Layer 2 of a small transformer language model trained on English Wikipedia (11 layers, counted from 0, width 128).
A neuron's activation on a vector x is GELU(gate . x) times (in . x), where the dot is the dot product.
The model reads these tokens: "S" "." " Army" "," " describ" "es" " the" " Bra" "zo" "s" " river" " as" " \"" "one" " of" " the" " principal" " river" "s"

The vector x that enters this layer's MLP at each token. A number n stands for (n - 500) times 0.01.
0 "S": 523 625 467 192 513 431 497 417 514 465 636 609 555 521 582 291 379 542 483 652 646 544 329 518 355 276 473 445 336 593 580 479 461 347 586 569 589 536 400 545 418 373 452 476 488 691 482 559 422 551 383 548 495 496 427 506 615 485 361 366 439 694 622 518 542 317 448 525 557 570 346 545 510 552 548 449 467 440 537 604 626 579 544 543 528 505 587 558 504 413 363 427 602 634 657 470 635 657 621 522 710 395 649 325 415 682 532 411 749 431 561 556 420 434 622 515 681 529 385 599 652 499 629 751 710 314 534 377
1 ".": 622 438 514 514 643 520 363 442 557 447 580 458 340 665 591 457 388 416 500 723 367 503 403 344 440 430 668 557 390 401 292 375 586 395 504 477 484 410 564 411 541 444 585 544 553 977 520 536 441 612 430 427 469 459 324 568 505 584 356 491 658 456 528 735 582 471 634 615 488 485 557 479 472 607 513 615 454 494 316 526 414 631 465 541 417 370 538 621 605 323 600 429 407 461 543 613 668 485 558 515 918 501 573 432 393 356 363 496 474 392 385 559 555 479 477 607 418 446 489 612 566 420 588 637 949 522 469 638
2 " Army": 494 516 361 492 506 358 448 336 594 595 560 700 665 545 466 395 532 556 487 525 504 231 406 576 506 521 372 404 606 267 587 494 523 548 529 609 670 615 309 426 442 504 469 731 574 815 277 528 571 517 401 591 741 531 339 289 438 497 624 591 555 446 419 347 489 339 520 540 605 622 410 588 499 661 581 537 571 595 536 582 436 534 592 635 437 517 554 418 367 519 374 493 581 586 492 435 721 449 444 499 520 327 638 536 511 506 505 599 644 336 373 492 704 379 496 671 526 574 529 435 495 595 659 594 494 357 457 388
3 ",": 448 569 395 591 655 534 474 392 518 418 554 545 462 646 628 456 497 634 513 510 631 572 540 322 535 474 611 479 418 555 371 454 435 511 557 697 344 439 310 152 506 393 526 583 533 715 513 401 521 510 415 566 369 487 410 408 599 533 490 477 678 470 510 737 502 248 613 524 446 466 536 453 416 563 564 721 399 569 520 613 473 723 370 693 549 497 597 464 476 342 637 615 527 486 510 599 714 596 557 506 836 546 322 466 563 484 389 619 561 498 395 627 705 383 397 750 366 509 519 473 501 278 634 684 757 498 538 599
4 " describ": 455 567 494 445 460 329 615 434 368 531 701 464 539 413 659 440 472 491 650 458 801 582 427 408 447 587 357 598 512 283 483 718 386 489 476 410 505 440 400 449 576 530 492 579 401 497 480 426 641 548 555 514 321 586 534 558 407 512 599 481 369 552 397 510 430 577 636 475 600 524 425 524 589 444 332 545 371 543 598 430 483 821 480 681 396 206 554 638 520 547 395 503 576 521 445 535 388 480 562 464 394 505 621 516 684 390 368 568 414 425 207 423 380 512 306 573 573 643 457 87 521 398 493 482 545 503 638 295
5 "es": 480 428 368 551 476 429 317 599 375 476 334 544 476 454 609 286 675 456 547 424 627 550 546 382 517 496 585 484 523 561 521 517 397 413 513 307 568 546 518 307 531 337 320 344 542 694 628 577 607 528 326 539 718 398 351 532 466 518 635 427 325 387 470 551 312 446 546 396 661 492 692 498 483 503 470 436 425 598 488 519 563 718 490 552 363 294 542 550 642 471 547 643 600 582 486 571 602 435 532 572 490 408 604 602 577 460 299 591 543 450 398 295 301 615 527 387 449 585 376 607 599 515 498 799 628 490 671 544
6 " the": 319 661 358 608 329 464 424 437 469 657 509 595 648 423 437 408 643 549 549 711 572 459 354 375 558 412 486 529 489 357 534 512 412 428 541 422 353 503 418 317 547 332 488 390 353 796 575 414 563 526 442 493 531 600 473 399 492 653 474 602 375 633 465 566 484 397 374 605 448 487 430 534 365 433 439 813 399 691 535 496 412 650 559 637 406 460 673 509 532 631 825 549 484 520 445 422 508 568 465 646 683 384 435 520 539 509 434 373 595 584 460 546 345 496 314 663 550 515 486 399 496 335 635 731 656 402 576 494
7 " Bra": 462 520 448 294 446 464 544 326 596 456 569 751 566 369 517 471 594 578 468 407 630 507 445 487 283 371 272 459 556 459 500 442 415 404 607 494 545 326 486 645 518 526 457 555 519 913 423 579 632 544 423 574 251 538 445 429 583 410 282 245 279 362 411 557 459 547 503 444 651 593 499 595 440 490 380 448 441 475 481 586 500 531 465 401 378 487 466 560 363 521 508 523 614 471 319 438 629 573 417 390 526 614 664 621 507 652 549 416 794 581 459 455 468 444 400 560 495 530 551 464 601 375 514 610 475 445 641 436
8 "zo": 654 391 485 285 589 474 356 502 456 501 603 541 656 537 455 511 542 589 425 695 483 448 498 417 446 466 386 331 603 403 496 621 213 572 554 453 609 454 471 639 491 424 418 526 485 879 539 560 560 504 454 597 613 382 438 359 666 489 519 620 514 368 382 431 379 324 410 590 546 551 570 626 475 622 457 361 533 418 541 362 340 646 489 486 581 506 549 583 461 487 502 315 421 639 423 551 619 563 496 400 481 421 599 553 670 704 655 475 374 477 327 388 362 585 511 639 395 510 669 559 458 310 573 655 580 589 546 642
9 "s": 628 481 458 578 508 470 315 589 502 532 534 520 454 663 602 411 337 603 513 552 553 585 449 386 285 391 560 379 436 617 604 510 615 303 577 428 478 545 535 281 469 515 471 394 556 877 500 568 595 450 504 445 745 499 382 469 645 447 620 455 732 443 508 458 465 414 234 462 653 463 565 418 432 517 648 580 420 494 549 543 524 642 507 603 678 394 562 386 480 356 528 590 544 572 520 610 649 556 561 513 719 453 545 319 588 783 414 508 619 424 417 295 325 565 427 502 413 484 411 543 717 519 647 916 611 529 567 438
10 " river": 529 562 347 504 508 493 424 244 615 635 721 711 665 389 398 445 526 472 344 355 482 328 400 609 391 571 593 362 697 281 447 400 485 571 475 472 553 501 444 601 540 515 368 714 421 844 428 427 658 446 519 547 637 394 401 393 476 295 610 396 612 418 243 558 478 476 543 410 469 603 480 625 360 429 533 565 567 536 566 519 535 606 616 505 489 337 500 535 500 612 600 668 602 463 384 373 464 464 481 531 524 527 678 577 516 344 436 490 477 417 315 503 546 422 277 489 463 626 478 298 442 545 478 618 576 608 546 537
11 " as": 437 664 347 478 571 495 410 313 582 447 515 543 410 381 661 343 561 533 567 394 630 589 502 327 392 493 487 558 409 598 557 488 434 515 573 385 525 471 462 462 644 474 538 548 515 804 582 375 440 264 453 532 688 624 448 393 498 707 626 452 408 467 546 493 443 349 485 470 474 635 477 389 354 528 438 696 478 632 397 448 507 652 472 497 347 367 640 519 588 504 551 643 391 443 330 452 499 684 464 534 505 418 357 675 390 449 260 449 441 459 391 592 484 511 508 824 481 485 514 377 314 423 518 593 642 437 640 468
12 " \"": 369 576 121 645 439 439 560 574 505 545 515 603 429 516 515 400 326 681 467 366 427 436 183 581 505 499 426 627 525 602 420 600 611 597 531 435 555 351 459 409 530 434 555 399 382 851 426 398 438 472 467 427 556 719 481 414 453 563 606 580 441 552 434 520 276 282 644 448 534 649 391 494 416 463 341 600 447 564 431 534 460 725 494 529 583 511 441 522 680 465 664 722 475 522 535 543 476 584 540 497 595 482 674 522 763 405 346 591 526 445 422 565 406 488 402 664 538 489 533 422 442 360 473 622 712 585 607 607
13 "one": 581 618 486 352 401 577 385 426 570 352 673 502 497 447 553 465 485 615 407 463 510 411 415 548 486 519 436 523 662 314 374 551 367 614 447 319 815 440 538 325 409 495 504 370 461 636 525 470 448 372 476 636 713 396 245 356 702 637 616 446 252 342 473 391 506 415 523 508 542 570 502 528 567 536 409 487 489 425 694 418 667 654 363 391 566 642 549 483 547 687 677 501 534 620 411 625 416 519 461 680 502 345 571 663 608 311 459 524 539 419 473 640 551 482 611 513 432 430 429 634 493 378 574 682 500 530 489 487
14 " of": 473 610 367 529 260 608 438 504 390 524 657 533 360 469 290 343 441 435 485 461 574 496 479 335 501 508 546 463 632 468 600 489 364 506 560 408 438 546 205 402 566 407 409 358 567 601 487 331 440 339 256 359 599 536 551 471 423 635 496 437 458 437 415 588 681 395 620 500 444 472 494 515 481 585 698 690 376 557 497 597 463 751 378 559 637 322 674 624 636 519 532 792 405 359 494 552 538 579 424 542 618 454 603 504 625 388 518 410 566 413 370 606 285 512 469 585 588 591 440 411 517 428 721 653 487 412 537 418
15 " the": 301 660 420 657 339 473 414 435 442 633 593 595 661 469 432 407 632 541 540 688 566 406 350 368 566 373 505 558 510 358 522 493 435 399 541 433 347 522 460 337 542 316 490 385 372 788 572 405 593 499 462 474 534 604 499 378 505 627 488 594 404 603 482 638 502 410 384 597 460 511 438 538 375 411 495 819 420 713 564 504 411 654 587 613 427 380 674 514 542 618 787 538 484 497 436 377 521 558 471 648 712 399 498 525 549 544 417 379 599 554 443 563 320 488 306 646 538 539 469 436 493 345 675 734 558 368 561 484
16 " principal": 430 550 499 392 535 475 677 487 479 519 700 556 505 350 594 348 534 496 466 487 555 434 392 642 579 561 459 463 657 297 456 568 312 655 539 445 606 451 416 537 620 471 599 554 439 756 307 469 577 330 612 548 843 505 284 381 407 544 511 399 640 544 387 513 450 484 420 342 591 469 280 464 380 588 600 608 684 571 621 372 473 726 591 612 382 288 667 475 398 561 487 782 508 460 428 417 562 490 486 518 482 492 555 524 610 273 447 526 677 566 373 530 787 554 425 626 453 591 494 308 383 500 401 629 455 440 525 584
17 " river": 519 560 355 472 487 496 445 243 629 624 714 703 644 385 385 437 545 479 351 331 474 335 367 615 412 582 600 368 691 278 449 401 481 566 477 473 542 497 423 618 535 518 355 673 424 847 440 438 657 430 511 538 645 393 400 384 503 289 625 367 591 436 255 578 464 471 562 410 482 595 466 620 345 427 531 554 579 553 579 514 551 621 607 515 477 366 484 542 509 615 594 668 600 459 374 352 444 480 482 546 515 523 684 582 528 300 444 492 481 418 321 508 546 422 290 473 452 621 477 308 439 541 474 619 550 609 537 537
18 "s": 618 503 395 700 502 435 385 558 558 553 520 515 453 625 561 395 391 602 535 432 540 500 323 337 321 403 501 390 482 602 511 492 625 317 562 455 503 534 561 268 466 485 397 367 532 850 513 532 616 387 523 430 769 478 377 418 610 373 730 378 651 466 527 594 434 444 321 450 655 465 507 435 356 426 730 606 367 633 538 554 591 640 523 608 585 283 540 407 516 389 550 657 549 533 510 517 612 617 549 544 554 507 639 376 661 632 387 450 557 452 436 299 329 532 465 530 387 506 378 509 655 499 608 929 493 483 577 519

Each question shows the input weights of one neuron of the MLP. A number n stands for (n - 500) times 0.0019.

n72 gate: 544 481 673 612 612 472 545 368 535 535 530 471 397 648 538 435 347 437 430 558 674 463 423 539 421 204 433 581 566 484 522 482 463 550 536 507 724 471 486 457 554 588 482 554 528 500 554 473 518 656 521 375 467 482 556 395 562 690 625 635 576 461 542 303 529 341 510 450 459 565 500 526 482 426 387 401 454 381 627 477 429 304 658 495 478 324 391 550 384 510 584 434 579 394 424 619 390 508 437 328 594 618 484 463 540 522 551 429 615 402 454 541 382 534 447 429 587 508 546 482 601 576 412 468 565 480 497 478
n72 in: 509 590 444 340 452 472 507 562 482 411 484 516 539 516 534 570 616 659 602 378 397 502 542 400 500 706 552 511 327 473 493 431 540 638 467 574 395 443 395 498 376 473 482 493 498 453 431 498 500 471 591 491 417 576 500 674 463 487 473 295 442 425 435 587 456 648 511 496 498 458 513 437 520 414 609 678 543 534 530 433 464 597 404 537 342 602 511 442 517 496 442 551 429 552 595 419 550 531 603 646 437 451 500 475 560 580 513 580 414 549 612 511 593 548 556 452 507 455 461 415 471 520 425 473 520 432 469 549
On which token does it fire most, and how strongly? 4 " describ", at about 1.6

n265 gate: 612 313 394 581 581 432 432 384 549 537 509 414 602 562 478 486 503 527 594 565 667 506 528 489 488 426 365 373 344 511 407 475 423 438 475 626 451 531 600 428 552 374 567 500 519 614 675 369 768 491 503 437 506 565 494 452 257 713 474 686 494 489 647 491 522 344 481 604 561 598 520 541 351 519 486 568 543 380 508 483 398 590 478 511 413 612 575 393 342 393 596 399 410 335 441 545 543 432 524 440 452 519 494 357 351 461 505 350 494 383 614 610 376 461 407 349 641 483 585 503 617 376 460 607 696 557 425 459
n265 in: 508 461 525 549 709 463 533 336 461 588 491 522 460 533 532 352 483 532 511 448 432 547 525 473 503 598 301 553 481 694 627 484 384 379 578 583 537 370 491 397 564 472 383 440 601 525 619 430 659 572 438 572 577 626 585 494 432 454 492 557 289 579 514 442 408 461 325 500 576 426 423 463 325 505 401 447 556 439 495 489 360 643 419 457 663 483 600 560 551 324 538 514 487 572 440 495 452 456 582 539 540 348 547 617 311 337 489 556 422 287 497 353 268 467 431 397 433 436 425 530 542 343 380 477 642 540 516 454
On which token does it fire most, and how strongly? 6 " the", at about 15

n43 gate: 393 596 450 525 539 437 442 430 569 418 535 532 451 405 633 485 417 508 515 558 516 620 681 652 492 514 537 497 413 437 575 503 553 654 528 642 624 557 626 356 528 465 484 403 597 650 354 527 555 537 471 584 486 497 332 400 466 534 580 552 524 479 427 544 487 321 553 469 374 349 660 495 469 327 413 515 524 376 487 462 495 599 317 332 328 390 309 448 387 396 534 434 458 484 526 531 431 466 616 460 329 627 508 524 593 600 508 414 604 540 428 457 581 443 440 455 482 457 311 558 437 621 585 462 391 626 477 500
n43 in: 423 576 450 532 563 596 308 457 452 424 526 458 589 517 633 427 472 521 565 587 535 416 555 660 415 634 475 356 304 483 545 632 636 743 424 500 562 557 518 301 470 494 454 520 492 587 511 633 533 633 649 481 371 337 465 367 394 514 576 587 472 560 387 593 345 585 692 511 435 618 500 551 547 371 446 443 556 525 532 425 367 695 486 633 275 561 377 450 329 358 379 561 526 439 574 522 486 564 418 464 433 484 514 483 476 553 382 420 387 358 524 503 470 451 517 414 495 520 287 483 408 613 492 551 453 569 484 520
Which token does this neuron like most? 5 "es"

n194 gate: 683 526 412 458 536 516 469 560 500 574 430 588 382 463 414 572 469 683 547 491 445 358 660 564 539 606 463 489 565 630 486 461 500 461 426 375 497 334 335 696 484 491 423 532 557 459 445 402 682 556 369 458 396 408 527 475 572 378 497 412 450 616 472 562 387 374 430 422 594 573 492 388 500 402 612 561 566 548 443 525 475 687 382 539 542 436 298 522 478 527 282 535 689 551 311 373 463 540 478 396 583 524 390 443 540 503 519 546 480 435 546 603 353 608 550 422 275 426 639 275 489 464 500 471 483 492 284 480
n194 in: 503 358 562 460 506 578 600 488 550 450 494 509 565 512 472 397 752 539 733 506 529 462 436 535 509 653 515 420 520 544 449 378 430 555 548 406 470 374 289 476 489 326 537 533 548 474 587 440 546 374 411 213 638 346 339 573 655 546 582 430 680 592 549 423 299 447 637 572 517 665 404 350 581 328 386 547 488 635 427 375 459 433 371 566 497 470 385 474 483 528 407 512 418 345 546 675 414 377 489 392 579 414 456 415 517 481 412 545 607 611 592 475 468 353 491 534 616 288 432 512 462 398 547 485 667 436 520 421
Which token does this neuron like most? 12 " \""

n296 gate: 356 318 592 632 649 495 672 573 305 368 550 443 500 440 582 400 468 503 403 560 542 526 423 389 491 407 546 532 398 580 427 370 551 480 458 535 532 385 281 572 597 480 534 523 644 697 488 480 520 289 708 451 309 608 512 699 385 626 566 705 650 413 469 512 469 288 464 358 424 486 452 503 523 475 522 490 535 566 519 489 622 434 656 346 593 426 549 449 475 379 384 253 543 517 463 570 491 477 656 366 664 503 506 494 541 482 575 538 526 549 373 530 382 595 463 485 345 416 428 537 503 545 535 474 514 525 562 450
n296 in: 475 378 516 562 594 463 714 461 290 335 500 386 518 551 517 427 508 461 435 540 568 497 474 380 538 470 612 539 361 580 476 375 564 444 465 622 505 348 377 505 608 435 477 365 537 638 598 453 544 317 670 557 415 587 541 703 336 566 555 567 620 470 569 459 535 372 453 480 538 492 582 435 525 535 505 576 503 637 609 435 464 567 503 462 562 511 518 344 533 406 451 374 558 487 497 548 367 441 557 381 581 444 526 378 529 443 458 411 576 622 388 575 467 515 413 549 295 448 422 572 453 521 573 463 602 512 644 516
Which token does this neuron like most? 1 "."

n118 gate: 353 503 298 548 424 289 503 541 514 508 547 491 494 429 336 464 427 399 575 323 607 526 466 645 670 249 471 346 461 446 538 571 431 514 469 605 301 416 488 353 661 561 598 400 290 650 485 500 378 569 570 466 527 520 415 446 475 494 431 500 534 652 460 320 365 494 505 409 464 534 494 450 531 312 344 653 552 520 555 358 497 318 609 343 569 521 618 506 643 541 469 366 415 382 559 416 488 440 478 520 536 552 732 500 579 560 500 461 526 534 540 580 562 590 591 488 455 465 353 309 543 497 610 450 441 505 458 541
n118 in: 374 442 660 527 352 614 578 408 453 424 563 427 413 566 550 441 509 517 539 685 409 407 396 503 503 554 418 629 514 517 615 356 483 549 745 497 338 588 605 523 382 620 412 283 511 523 669 338 443 514 406 401 446 457 460 572 497 491 421 557 365 585 627 770 438 547 525 486 489 534 440 492 343 444 514 404 553 543 561 503 535 464 446 542 512 524 439 701 517 542 624 455 408 657 386 534 629 584 439 512 506 525 486 512 530 427 587 547 438 503 393 517 331 369 606 361 323 369 391 563 338 477 722 400 277 602 491 389
Which token does this neuron like most? 15 " the"

n172 gate: 492 553 519 482 457 486 538 566 437 419 463 498 435 632 532 459 432 566 608 507 685 430 558 411 662 391 576 415 478 372 528 488 483 647 559 478 509 459 409 470 441 376 484 517 550 451 367 391 461 500 360 441 541 500 447 512 408 535 551 355 376 434 567 434 479 502 594 602 549 502 488 601 436 435 480 569 468 477 606 516 452 490 510 555 480 485 519 425 573 450 479 419 504 456 529 559 479 437 538 467 596 559 624 458 564 538 389 610 475 383 384 415 514 502 531 525 555 449 514 500 487 567 468 413 327 508 562 420
n172 in: 495 578 467 468 482 493 526 620 514 354 527 366 516 523 444 482 636 561 456 473 477 372 500 381 590 431 724 421 493 575 438 449 474 519 539 547 390 338 538 495 457 488 488 483 377 531 408 339 526 578 440 479 565 430 455 512 638 523 491 478 435 539 530 391 311 533 561 554 537 558 435 759 437 498 559 463 400 524 459 552 582 457 580 578 532 485 457 598 466 552 502 630 439 531 539 475 386 528 617 601 463 480 500 609 527 527 523 624 557 486 423 434 507 502 568 513 509 507 445 580 340 512 483 478 284 316 546 510
On which two tokens does it fire most, strongest first? 5 "es", 14 " of"

n86 gate: 426 320 495 465 637 502 471 489 523 544 412 336 482 479 517 649 503 453 540 492 698 618 257 616 360 478 427 347 602 355 453 441 531 580 538 568 690 538 445 518 445 422 576 431 445 526 609 447 451 559 364 479 559 533 478 482 437 505 398 605 659 495 595 516 548 505 547 554 426 395 464 437 462 590 533 444 419 355 607 339 394 485 346 520 674 508 456 461 611 570 546 470 466 526 495 538 579 420 522 666 551 478 313 526 552 557 470 515 584 505 520 478 446 533 472 506 664 427 548 363 705 518 534 452 602 522 370 575
n86 in: 491 463 435 617 428 418 574 440 441 497 411 491 602 479 430 476 494 585 662 474 449 587 405 613 402 529 525 525 497 469 469 607 460 558 452 346 509 524 556 543 405 348 651 402 289 603 645 428 460 595 432 595 617 506 627 546 545 582 574 443 594 449 479 564 485 472 680 515 527 457 702 461 506 500 563 343 419 438 411 557 451 417 614 434 545 474 141 540 497 610 613 571 666 371 433 470 506 549 468 777 339 244 466 580 599 601 809 320 329 645 497 592 497 449 628 408 533 587 560 466 555 589 404 607 549 479 732 589
On which two tokens does it fire most, strongest first? 8 "zo", 13 "one"

n180 gate: 360 564 433 518 685 494 424 654 448 516 338 369 745 500 528 398 553 469 373 506 238 482 488 701 657 458 335 476 382 581 574 583 407 353 517 464 429 528 531 304 570 573 426 562 324 710 437 553 417 358 412 451 530 258 602 546 457 574 623 524 540 583 365 287 580 527 497 486 455 546 385 447 351 469 624 460 556 445 403 441 462 366 432 667 491 355 509 561 486 620 451 473 524 558 389 338 518 384 475 422 503 626 398 582 453 491 461 553 571 549 399 391 554 494 520 506 587 418 466 506 529 552 605 604 494 406 634 503
n180 in: 384 473 489 495 535 506 376 622 489 568 386 534 540 559 563 434 550 576 452 604 471 484 534 552 574 474 383 507 493 629 544 527 473 484 575 383 509 416 454 434 596 502 509 495 439 586 412 583 453 405 447 468 553 390 495 437 482 509 518 402 655 524 359 384 527 365 532 466 465 475 412 522 442 478 739 436 548 547 392 450 493 420 449 635 471 453 555 538 485 476 493 429 460 539 467 327 555 326 465 441 509 586 425 550 496 450 358 585 477 471 395 367 538 351 552 529 520 532 612 543 502 381 566 546 453 334 567 495
On which token does it fire most, and how strongly? 2 " Army", at about 17

n287 gate: 541 644 433 383 381 583 537 510 498 549 508 633 323 429 397 579 473 545 428 505 350 557 588 532 529 521 610 513 626 495 445 480 453 493 493 505 442 481 356 485 627 498 553 391 417 678 444 503 679 500 550 599 650 495 440 451 548 510 455 600 471 626 622 438 602 505 351 502 459 349 429 579 464 422 608 514 605 493 457 543 549 464 476 493 365 375 592 490 483 438 698 433 635 483 478 551 458 391 432 416 528 295 485 483 404 539 543 514 510 498 503 460 563 590 488 453 627 498 565 601 574 576 321 447 366 507 553 418
n287 in: 401 506 452 553 571 631 486 389 427 547 549 419 492 428 583 503 540 623 410 436 568 582 522 533 429 471 650 653 667 411 477 719 450 400 378 460 642 708 521 370 443 452 522 514 505 621 583 514 348 439 424 371 408 364 565 464 273 530 539 564 530 525 525 330 522 523 297 572 443 486 533 511 563 543 503 360 426 371 613 511 497 449 516 574 497 552 477 450 511 384 669 418 375 592 409 503 608 567 431 603 640 415 592 306 258 568 540 527 506 472 512 414 619 519 400 479 356 461 535 503 346 531 494 739 390 505 462 503
Which token does this neuron like most? 6 " the"

n82 gate: 524 384 506 614 574 616 551 359 530 679 516 591 315 575 601 518 418 506 450 601 609 442 356 500 433 371 598 476 689 621 460 545 521 282 567 247 475 556 612 454 398 306 456 506 631 473 333 451 590 527 595 557 376 542 551 452 349 361 451 653 578 506 485 547 405 540 630 602 529 601 485 657 405 785 456 383 586 476 532 506 476 459 562 412 351 494 549 491 532 645 533 321 710 636 497 456 448 530 644 473 645 283 548 509 440 694 573 529 512 539 601 433 473 595 386 593 518 354 427 527 473 512 524 432 473 517 311 519
n82 in: 498 516 433 598 502 445 456 536 585 642 534 436 379 462 591 476 379 502 526 604 461 422 409 515 427 456 511 437 586 573 425 628 491 357 392 406 527 554 519 453 401 451 513 596 549 512 407 484 581 411 603 471 352 465 528 478 500 402 478 528 586 509 493 584 474 525 564 709 500 625 562 652 469 656 472 510 543 549 549 457 443 553 528 500 460 463 489 604 506 669 412 410 593 620 526 493 576 433 576 436 648 347 547 469 551 643 539 568 585 411 498 549 430 526 507 554 498 473 425 485 589 478 603 509 463 498 483 486
Its three highest activations, in order, are on tokens 0 "S", 1 ".", 2 " Army"

n92 gate: 501 511 514 528 473 496 504 502 505 496 501 518 481 499 490 486 452 500 496 501 501 510 495 484 490 501 508 510 492 489 486 493 476 481 511 518 516 529 496 476 523 491 496 537 515 511 525 486 512 500 519 504 503 525 476 500 504 481 510 513 478 495 470 492 491 494 506 493 509 498 516 517 503 498 500 490 506 467 515 502 500 504 530 529 503 487 501 492 501 510 474 497 516 500 493 504 518 500 494 488 497 491 488 487 521 507 492 510 503 491 501 498 502 496 491 505 487 498 484 496 510 491 480 506 497 501 506 503
n92 in: 502 510 508 492 481 503 507 512 487 496 517 493 481 485 488 489 476 491 486 495 501 512 480 507 482 487 492 503 488 486 495 496 494 495 487 507 517 483 471 495 511 491 499 508 514 501 489 497 510 498 516 496 499 491 482 504 505 494 506 494 481 488 488 481 489 489 510 512 506 512 508 520 497 499 490 489 509 470 483 501 510 522 503 522 516 492 501 508 495 494 501 492 510 494 494 517 525 479 485 496 511 487 493 487 520 504 494 503 496 495 491 487 481 494 499 509 500 518 480 488 515 500 497 503 498 491 497 497
On which token does it fire most, and how strongly? 4 " describ", at about 0.47

n227 gate: 612 565 552 427 626 618 475 447 569 553 663 453 476 532 472 658 358 528 318 438 505 599 610 641 435 325 535 470 443 478 440 441 409 522 608 655 513 529 518 532 510 567 534 444 441 634 333 450 563 483 435 456 561 590 633 544 736 609 564 482 534 551 478 451 396 500 380 459 577 483 471 372 400 538 517 388 602 552 587 445 532 455 483 394 606 354 468 468 579 400 537 462 530 463 490 486 465 554 571 448 649 533 431 403 399 432 514 592 493 490 431 576 624 444 388 537 376 587 402 378 596 507 565 442 546 413 464 454
n227 in: 615 754 419 430 553 388 482 445 494 480 444 581 462 533 403 474 488 454 331 481 397 461 587 420 157 349 515 500 431 320 445 509 524 455 512 469 476 730 570 524 442 576 488 374 506 440 417 503 408 542 394 512 574 387 525 431 397 459 563 643 479 453 542 428 506 207 675 482 717 553 306 628 565 410 532 449 470 491 396 646 629 630 550 362 418 363 497 494 526 584 583 788 556 530 515 582 521 563 365 455 487 378 476 452 640 668 619 506 573 777 425 541 509 500 417 669 477 591 515 485 410 545 476 439 417 549 491 618
Which token does this neuron like most? 10 " river"

n26 gate: 565 580 550 336 510 376 666 476 476 495 451 587 579 503 578 418 372 593 521 478 518 500 484 495 609 635 618 618 653 487 513 573 524 605 515 388 527 389 581 590 480 455 516 611 452 565 535 677 555 542 495 463 576 728 410 555 495 518 444 259 453 479 471 494 557 449 460 510 410 458 429 492 315 411 574 539 489 698 439 382 518 579 467 611 433 475 367 552 562 355 524 591 559 423 516 479 358 431 487 313 431 635 521 590 490 372 500 467 577 479 480 564 443 508 668 334 505 540 533 463 352 508 686 457 307 626 591 486
n26 in: 613 666 417 522 484 357 591 486 481 548 599 535 585 479 609 580 610 515 593 469 497 798 505 563 523 581 516 468 387 503 430 247 473 413 650 430 462 330 404 605 479 672 560 582 479 624 391 467 468 569 586 596 549 737 621 556 591 605 420 577 408 367 479 492 547 595 421 358 328 424 545 539 589 482 492 567 433 503 508 397 545 566 503 425 497 442 519 503 500 464 460 408 463 519 505 555 519 513 510 356 642 555 588 591 621 615 664 510 406 481 572 546 663 542 511 387 634 543 472 508 508 614 634 470 584 508 474 525
Its three highest activations, in order, are on tokens 7 " Bra", 4 " describ", 11 " as"

n241 gate: 464 489 358 643 528 510 456 489 692 399 438 492 530 443 540 388 455 410 538 443 618 492 492 472 464 418 471 548 407 359 604 490 526 614 401 347 463 431 511 300 546 447 613 639 666 526 468 612 562 461 468 422 589 510 561 510 395 531 518 584 503 464 412 377 375 468 495 526 411 650 378 646 515 676 505 506 487 495 442 528 404 613 622 513 610 505 526 500 632 442 516 252 478 403 531 474 463 513 453 521 568 579 322 563 488 712 515 545 484 320 540 470 464 513 456 322 503 484 523 422 531 407 413 567 742 540 482 627
n241 in: 370 488 618 395 296 357 365 446 568 439 464 523 435 532 673 617 411 587 628 558 474 462 378 271 388 665 515 506 514 482 461 517 629 378 520 428 533 448 603 423 506 532 529 590 602 520 587 491 645 666 645 421 527 422 469 427 526 445 420 427 543 491 445 399 589 381 601 601 365 543 296 438 532 534 480 666 453 591 815 466 625 531 694 489 574 576 586 384 514 635 358 387 429 506 491 586 515 400 548 462 619 619 521 485 447 404 571 514 278 418 529 517 598 690 462 407 315 494 477 433 456 558 406 521 581 533 664 573
Its three highest activations, in order, are on tokens 1 ".", 9 "s", 3 ","

n231 gate: 543 538 423 444 529 691 614 536 532 621 470 503 677 617 687 434 458 492 318 604 638 465 509 500 503 531 426 583 537 406 542 471 649 558 620 392 518 529 705 465 466 594 500 398 545 598 650 503 422 614 518 459 533 555 460 710 365 699 630 491 697 483 439 448 647 429 506 509 468 613 683 693 561 398 551 487 539 436 469 568 579 573 589 454 466 418 633 564 426 658 465 439 726 441 359 509 426 635 531 664 509 287 456 453 291 339 579 613 455 497 513 483 425 362 491 428 469 535 673 459 482 468 530 476 434 486 348 494
n231 in: 483 537 531 450 604 575 553 429 438 579 344 514 590 564 484 481 469 497 541 682 602 381 486 517 506 485 591 665 416 309 460 481 584 608 476 410 440 558 470 404 516 517 330 517 484 609 569 506 275 464 608 472 586 597 655 531 519 624 334 526 622 387 578 503 409 409 465 583 481 400 478 451 685 519 437 446 764 368 505 641 603 511 637 429 462 366 590 467 495 513 533 380 539 390 335 451 412 708 532 553 471 508 503 486 436 503 465 465 341 455 397 400 558 500 517 199 652 500 671 645 626 478 458 617 472 524 478 625
On which token does it fire most, and how strongly? 1 ".", at about 3.4

n312 gate: 331 410 592 500 426 446 467 512 502 489 415 446 470 460 509 594 514 667 596 448 442 540 538 474 505 483 500 574 425 533 493 540 524 561 438 558 447 505 560 429 482 469 477 423 505 545 527 514 540 610 505 519 510 409 520 516 373 419 436 612 432 544 383 532 484 548 428 735 323 423 315 420 447 412 429 203 462 502 532 447 364 538 461 470 413 566 588 484 631 539 626 593 585 415 447 484 521 601 608 404 569 482 557 590 496 423 427 380 586 476 467 616 521 408 558 703 537 386 525 495 552 484 472 531 609 489 583 454
n312 in: 467 447 586 628 594 566 517 488 464 680 382 474 537 400 436 514 500 461 514 445 526 464 483 531 465 295 568 468 562 483 468 507 505 583 467 563 510 559 520 240 602 534 355 431 426 481 574 551 493 543 606 505 453 377 515 405 420 531 392 498 540 570 360 520 460 544 445 569 467 446 443 530 583 417 604 383 607 550 516 373 381 472 421 376 339 517 553 502 481 415 564 590 427 459 514 479 478 399 584 514 490 590 421 558 477 281 544 528 640 476 404 546 545 359 498 645 521 346 458 543 632 450 334 451 521 612 502 490
Which token does this neuron like most? 6 " the"